Layer 2 of a small transformer language model trained on English Wikipedia (13 layers, counted from 0, width 128).
A neuron's activation on a vector x is GELU(gate . x) times (in . x), where the dot is the dot product.
The model reads these tokens: " gain" " " "e" "min" "ence" " as" " a" " leading" " expert"

The vector x that enters this layer's MLP at each token. A number n stands for (n - 500) times 0.0084.
0 " gain": 412 371 400 593 435 223 725 404 427 540 594 225 395 477 655 727 361 420 507 398 451 332 487 543 580 591 563 411 620 506 669 603 529 503 500 630 643 445 567 528 395 190 487 512 777 495 520 550 544 419 533 539 699 452 650 388 494 340 697 484 499 311 490 631 255 490 546 587 568 316 527 540 350 561 484 668 647 418 538 636 622 497 498 513 575 479 459 342 453 540 630 452 552 553 602 606 555 409 540 305 275 414 331 419 592 503 728 427 396 670 564 298 702 448 785 652 460 578 649 534 419 585 380 418 548 407 319 417
1 " ": 410 487 402 415 564 343 567 658 264 547 548 573 408 594 755 761 490 522 433 421 364 508 482 490 448 454 519 818 483 431 565 460 490 508 578 453 473 410 536 474 404 359 599 446 426 524 654 486 529 467 446 527 644 564 523 536 464 429 98 609 469 516 24 259 398 557 554 485 626 227 522 518 457 503 399 541 540 315 495 594 677 489 472 499 670 473 457 445 432 465 473 474 567 538 339 846 477 320 517 338 544 342 400 469 514 625 547 464 459 428 518 367 511 382 302 611 618 563 550 578 575 535 609 388 515 534 436 296
2 "e": 455 541 409 343 538 444 500 571 486 549 749 539 545 465 706 805 688 381 484 351 704 691 452 498 433 493 639 525 552 443 348 407 408 399 705 450 483 476 425 504 510 684 662 450 302 254 635 425 454 573 411 489 465 331 408 593 643 323 598 451 562 462 520 661 326 656 566 606 468 377 588 408 523 460 407 542 647 326 557 521 862 663 465 481 398 494 652 365 552 618 594 468 567 310 567 357 384 268 620 560 597 563 495 635 629 361 698 650 357 481 640 335 390 523 498 672 513 405 400 623 623 657 605 456 520 586 463 407
3 "min": 380 651 634 628 632 342 466 586 497 330 581 327 356 277 579 530 526 402 268 495 381 855 511 406 493 530 539 536 560 334 548 199 559 535 478 508 527 344 505 556 575 781 602 577 598 478 581 596 701 372 491 582 516 507 423 356 463 538 613 653 544 334 583 441 468 401 476 433 500 592 594 589 480 507 229 785 683 431 318 629 502 625 530 544 397 588 395 604 540 315 373 387 437 489 449 436 440 306 537 368 283 782 495 577 434 542 730 453 421 711 583 362 566 391 504 450 554 478 593 334 532 592 488 471 435 643 372 374
4 "ence": 503 448 589 498 490 278 597 433 554 537 218 371 477 599 400 625 698 655 537 224 391 450 341 692 624 559 696 378 498 407 562 403 609 651 507 641 642 376 310 492 535 442 459 632 491 419 533 493 565 552 474 608 559 490 583 440 361 623 452 535 494 373 473 370 422 674 205 521 486 626 446 717 342 486 387 777 669 504 365 618 527 677 396 564 482 647 652 435 496 597 335 522 459 614 652 573 397 641 746 431 635 670 577 658 395 349 650 717 383 389 632 442 409 493 604 534 550 619 509 454 397 717 504 555 432 540 488 326
5 " as": 540 396 486 418 422 298 433 488 326 641 567 402 499 500 657 532 528 575 470 404 613 345 454 462 544 554 560 594 470 433 375 345 516 522 596 679 617 386 342 481 505 458 717 466 470 365 562 278 504 451 399 405 499 647 593 511 721 436 668 303 393 474 295 580 291 403 652 570 485 355 522 710 489 521 635 405 469 400 378 783 569 452 503 414 597 690 629 502 606 432 630 515 401 443 384 655 438 342 596 460 616 302 257 408 548 509 482 711 438 572 493 258 504 510 555 590 518 208 541 399 735 498 653 270 378 669 420 585
6 " a": 292 432 483 337 386 427 321 586 353 425 532 371 510 532 699 591 496 340 436 303 734 364 416 547 398 502 634 795 466 522 324 454 443 377 503 381 581 413 324 442 464 506 470 388 444 445 724 383 369 379 474 447 478 618 472 455 406 571 661 470 506 533 347 655 330 576 414 476 533 404 534 633 394 404 480 267 499 134 346 723 631 517 621 464 534 420 533 611 386 416 578 479 665 483 355 268 406 384 521 551 368 433 366 542 536 466 702 419 475 502 665 537 605 479 627 518 744 600 402 345 472 398 498 539 534 459 431 529
7 " leading": 418 406 515 632 346 317 456 754 424 501 344 601 437 512 644 668 414 610 408 602 279 580 589 360 597 295 610 670 588 379 371 549 381 499 492 733 532 540 655 634 473 185 289 531 400 366 372 565 555 434 566 588 761 655 475 455 390 538 655 462 308 390 534 614 393 483 586 577 490 309 622 496 652 376 517 519 424 295 666 416 485 343 381 596 633 441 455 621 722 474 660 482 592 496 489 482 531 525 568 461 396 752 471 538 595 514 590 415 499 531 489 280 447 622 786 444 418 495 622 571 697 508 366 495 536 532 410 449
8 " expert": 397 429 475 578 702 372 624 749 361 532 456 560 522 447 614 680 430 597 597 640 417 648 540 492 625 691 567 570 483 388 492 513 520 398 627 757 698 337 444 645 430 357 522 568 682 514 388 644 613 262 569 579 343 507 452 466 586 536 603 878 429 422 555 792 512 577 509 512 534 499 629 539 324 673 547 555 380 261 462 456 535 510 452 732 728 570 629 631 504 485 547 468 501 523 513 464 675 456 585 513 545 845 475 517 418 559 521 508 400 215 385 438 495 620 753 562 389 606 585 360 421 454 486 550 585 537 402 471

Each question shows the input weights of one neuron of the MLP. A number n stands for (n - 500) times 0.00083.

n59 gate: 564 652 486 541 617 556 531 587 334 475 485 380 585 566 480 526 653 394 589 515 533 475 549 453 329 497 462 409 633 449 470 463 454 542 338 516 471 595 376 503 469 590 466 512 509 273 593 409 446 715 452 598 277 464 544 497 579 436 372 355 359 482 485 506 540 476 549 462 560 483 138 778 659 575 436 563 596 449 466 432 533 295 506 403 485 734 352 538 461 442 543 669 531 445 526 568 448 371 448 446 544 658 367 575 394 699 442 602 562 661 349 550 591 453 519 554 533 500 436 547 410 550 360 623 579 613 421 357
n59 in: 530 546 378 476 303 471 489 581 470 720 577 671 456 486 476 474 506 472 402 505 234 506 647 570 552 310 479 515 460 425 511 533 606 471 532 413 541 375 506 540 522 664 397 321 660 550 460 467 595 473 584 508 511 503 510 610 579 544 599 600 389 465 575 557 464 594 393 469 466 411 533 533 478 562 497 487 565 520 628 589 470 503 661 549 664 395 481 429 615 536 232 476 644 481 547 489 564 438 547 462 604 477 312 379 458 420 594 541 559 582 527 393 426 660 680 586 380 500 613 450 385 514 442 580 524 392 509 422
On which token does it fire most, and how strongly? 3 "min", at about 0.22

n455 gate: 520 587 530 390 490 342 497 631 584 442 510 560 488 472 614 403 585 548 346 447 483 485 518 571 559 431 483 463 389 509 441 468 530 432 532 429 516 451 545 500 385 591 573 629 467 402 486 458 585 639 564 529 534 507 411 564 439 663 343 505 561 498 398 692 585 529 480 413 536 605 658 573 505 541 505 616 498 349 425 543 475 570 557 557 398 600 390 597 394 638 561 424 571 448 509 371 348 363 596 515 414 571 505 607 548 542 486 595 497 569 596 423 564 502 382 439 601 428 462 470 526 688 376 617 524 541 602 425
n455 in: 587 580 509 704 473 514 455 584 432 367 617 545 505 610 360 410 624 439 488 591 575 598 558 558 538 707 636 586 580 459 415 512 514 486 522 606 435 387 394 502 512 407 462 547 688 498 477 397 575 473 412 498 539 444 491 369 574 426 575 588 622 432 502 332 430 512 624 487 533 444 497 407 622 610 456 470 397 479 437 279 544 485 485 572 406 478 470 485 594 458 305 466 571 488 583 464 473 459 449 449 472 510 536 564 488 415 493 549 614 450 603 561 584 488 513 568 522 502 538 594 481 472 694 375 572 648 482 561
Its two highest activations, in order, are on tokens 3 "min", 2 "e"

n507 gate: 438 646 417 547 723 422 415 391 494 362 425 388 458 685 469 460 614 411 616 403 554 379 543 480 494 478 632 506 472 389 366 598 457 494 656 517 442 398 510 424 474 599 434 561 576 591 527 529 392 557 526 459 396 724 596 448 510 490 456 339 471 561 786 430 635 478 432 497 604 512 632 585 620 414 474 409 628 584 644 704 681 578 423 471 456 682 520 450 587 500 808 365 393 445 398 760 490 529 436 695 577 593 436 610 466 503 326 548 510 609 310 300 555 513 681 598 329 438 612 510 326 364 500 405 569 459 343 500
n507 in: 570 607 603 356 566 529 743 352 464 497 283 526 485 535 334 550 601 435 473 327 405 432 392 612 578 506 626 330 414 468 482 503 503 497 643 481 471 526 478 476 586 593 684 416 696 597 433 313 421 386 545 358 518 429 650 442 584 509 447 463 608 578 568 521 290 449 476 572 573 593 494 657 297 518 500 383 578 548 392 654 482 607 425 467 470 569 445 419 439 494 512 422 566 546 451 600 353 563 271 617 559 368 582 559 521 634 436 269 472 404 512 563 388 279 434 500 309 375 317 612 474 466 607 430 509 515 572 473
It fires most on token 5 " as"

n265 gate: 617 375 449 550 607 403 591 603 385 470 382 487 467 441 432 497 451 561 516 453 580 580 544 492 562 571 411 612 556 438 481 640 456 548 481 619 634 557 481 591 489 456 406 611 508 603 535 303 446 591 389 582 378 521 512 644 603 451 306 536 586 511 503 559 602 591 644 399 469 613 378 445 517 425 470 485 548 520 434 442 562 232 422 359 479 564 274 581 704 533 565 673 458 426 586 466 434 505 490 629 360 535 390 455 571 448 500 516 531 586 346 388 449 410 581 545 400 566 357 355 425 480 440 640 445 436 401 436
n265 in: 562 447 434 527 492 689 633 695 443 518 438 448 495 564 554 569 503 610 373 455 658 539 430 303 559 480 443 493 382 554 518 536 500 508 394 602 495 490 414 495 513 390 716 651 371 555 562 477 524 374 464 480 422 523 514 397 543 546 485 586 371 515 422 515 523 407 531 474 353 384 534 620 397 449 459 374 500 464 581 432 623 567 426 346 550 492 555 513 518 590 419 536 505 508 488 361 518 467 495 591 513 688 399 519 443 428 574 566 405 586 487 561 559 537 391 455 597 640 534 398 488 537 809 440 483 606 593 419
On which token does it fire most, and how strongly? 8 " expert", at about 0.86

n204 gate: 646 430 620 473 643 516 283 413 467 503 503 394 692 608 558 482 461 559 511 574 570 367 653 261 670 497 489 587 511 415 449 494 477 484 587 522 596 644 371 484 489 461 433 607 449 306 515 437 543 446 530 605 406 524 554 726 568 516 427 572 695 505 565 657 690 570 439 376 377 493 483 567 616 400 454 516 489 533 558 528 429 564 489 500 406 546 489 602 574 505 672 544 656 439 645 481 519 500 505 470 291 544 429 480 492 475 568 505 331 455 568 426 371 511 485 613 415 625 511 576 537 601 475 619 619 478 563 600
n204 in: 472 537 512 527 547 429 556 377 495 366 477 420 631 421 631 553 467 570 559 546 517 538 367 547 370 400 515 583 401 638 622 556 426 483 478 392 538 486 582 428 526 646 421 589 622 392 600 600 484 314 528 495 399 609 498 584 495 500 530 633 470 381 418 510 564 542 672 581 390 543 443 482 562 428 435 521 465 498 564 539 606 396 590 452 549 428 503 391 649 586 440 553 711 419 379 478 533 632 545 595 357 521 587 698 561 482 469 478 521 490 492 411 674 640 445 426 518 503 568 660 558 510 437 444 376 520 565 505
Its two highest activations, in order, are on tokens 7 " leading", 2 "e"

n459 gate: 418 519 592 485 407 521 522 543 462 682 389 476 453 520 367 277 411 641 320 603 552 379 545 410 410 388 622 465 546 555 466 472 559 525 320 545 473 470 654 318 665 589 475 425 335 652 454 581 382 451 609 601 374 396 390 513 241 585 426 592 481 447 599 512 672 472 339 374 392 420 481 289 506 649 534 473 584 655 497 538 588 339 456 299 715 506 564 633 619 531 647 500 277 434 428 406 624 410 616 562 490 430 275 358 564 570 461 531 377 588 456 672 453 601 472 599 472 541 292 403 497 471 528 510 555 417 441 503
n459 in: 416 500 636 491 379 494 636 696 415 406 569 552 554 472 348 354 440 595 329 517 652 624 494 485 643 405 610 489 590 405 193 509 458 585 515 448 542 420 433 618 576 673 557 531 393 491 478 553 459 591 613 474 407 474 392 581 304 617 404 515 518 500 494 421 621 603 554 377 494 508 615 412 635 668 417 461 612 603 215 473 584 398 491 557 559 565 639 676 479 422 708 583 426 554 297 425 461 491 455 409 463 617 354 565 494 506 592 642 334 629 455 475 506 590 438 500 518 521 314 439 592 460 503 606 535 397 466 550
It fires most on token 0 " gain"

n284 gate: 576 631 627 538 525 619 390 438 449 435 537 202 605 465 399 406 576 432 538 554 579 517 596 426 577 505 549 542 511 446 418 430 387 516 473 380 521 587 420 396 613 517 545 458 454 411 474 489 404 558 461 503 503 429 472 514 406 241 470 449 396 571 445 464 602 522 455 489 564 394 353 486 503 349 630 513 558 539 506 517 564 410 450 511 254 599 376 718 472 675 466 403 365 632 569 551 539 365 376 596 600 810 517 589 519 542 535 519 523 409 470 463 661 500 322 402 567 567 508 460 479 614 587 373 543 462 413 514
n284 in: 497 364 410 565 475 449 559 685 513 438 433 554 389 497 519 564 458 435 343 476 380 289 441 489 651 543 379 490 527 502 412 508 534 573 514 656 458 516 534 555 362 551 486 394 383 540 343 536 544 423 390 601 427 351 395 567 729 658 631 562 552 538 486 445 452 530 475 577 460 485 633 537 357 601 478 395 530 557 472 571 322 430 453 442 462 514 500 598 589 408 407 494 655 341 543 366 649 541 647 560 489 305 451 460 465 416 436 673 580 594 533 641 611 454 638 601 461 539 364 594 346 520 310 478 411 437 483 508
It fires most on token 1 " "

n162 gate: 467 516 558 452 476 658 520 523 345 553 391 497 753 417 545 336 522 421 511 489 473 492 416 421 492 527 305 316 435 536 691 675 424 478 617 489 510 508 627 538 483 376 497 597 509 396 508 360 491 402 418 543 462 619 445 431 401 320 576 511 541 495 424 429 410 481 550 637 480 673 351 413 483 544 566 310 475 572 497 536 638 436 470 483 451 554 374 449 494 365 298 711 563 458 484 503 489 576 500 454 639 430 417 682 578 567 519 339 543 630 324 466 519 610 430 486 596 584 524 568 529 455 428 553 553 571 514 516
n162 in: 474 505 554 402 500 505 516 407 564 447 547 475 541 680 431 535 615 455 543 550 657 476 461 391 532 428 553 519 455 380 375 466 515 495 373 629 564 633 439 553 322 597 453 588 540 555 476 621 527 373 538 523 535 520 500 557 510 510 363 537 401 406 404 536 673 632 484 583 562 423 424 560 572 378 523 687 505 601 568 671 644 544 544 477 343 375 605 572 500 464 559 562 468 495 359 460 620 492 488 559 521 593 546 505 400 615 589 518 503 465 585 548 423 452 446 419 518 427 302 534 701 712 580 550 570 624 575 584
It fires most on token 0 " gain"

n116 gate: 513 388 382 510 471 454 358 464 620 406 431 393 439 401 373 462 593 562 551 497 508 433 395 402 467 495 620 522 389 349 670 500 475 459 456 395 585 497 549 586 455 527 535 646 470 515 498 595 578 510 566 376 275 461 345 399 474 442 350 503 393 505 503 443 363 409 373 516 434 454 532 503 334 490 453 438 505 576 529 532 466 591 463 518 435 482 532 555 508 418 472 484 467 707 497 464 527 422 447 427 609 638 638 527 495 628 619 581 503 638 613 672 371 418 388 627 387 372 518 608 558 389 357 663 411 479 525 601
n116 in: 497 508 495 450 503 427 379 445 591 553 403 493 490 452 329 396 458 553 545 488 586 628 214 487 520 585 450 728 571 323 546 521 451 649 571 481 652 569 497 655 652 618 416 603 503 553 447 390 400 541 659 500 346 417 379 479 508 591 477 534 439 538 571 475 566 546 461 545 411 526 442 445 500 436 652 580 505 546 584 437 608 482 477 466 401 380 390 516 492 495 438 521 329 490 470 482 377 577 392 574 524 448 610 500 518 521 515 705 471 527 402 540 487 528 453 343 412 563 545 439 413 394 526 573 512 579 532 622
It fires most on token 0 " gain"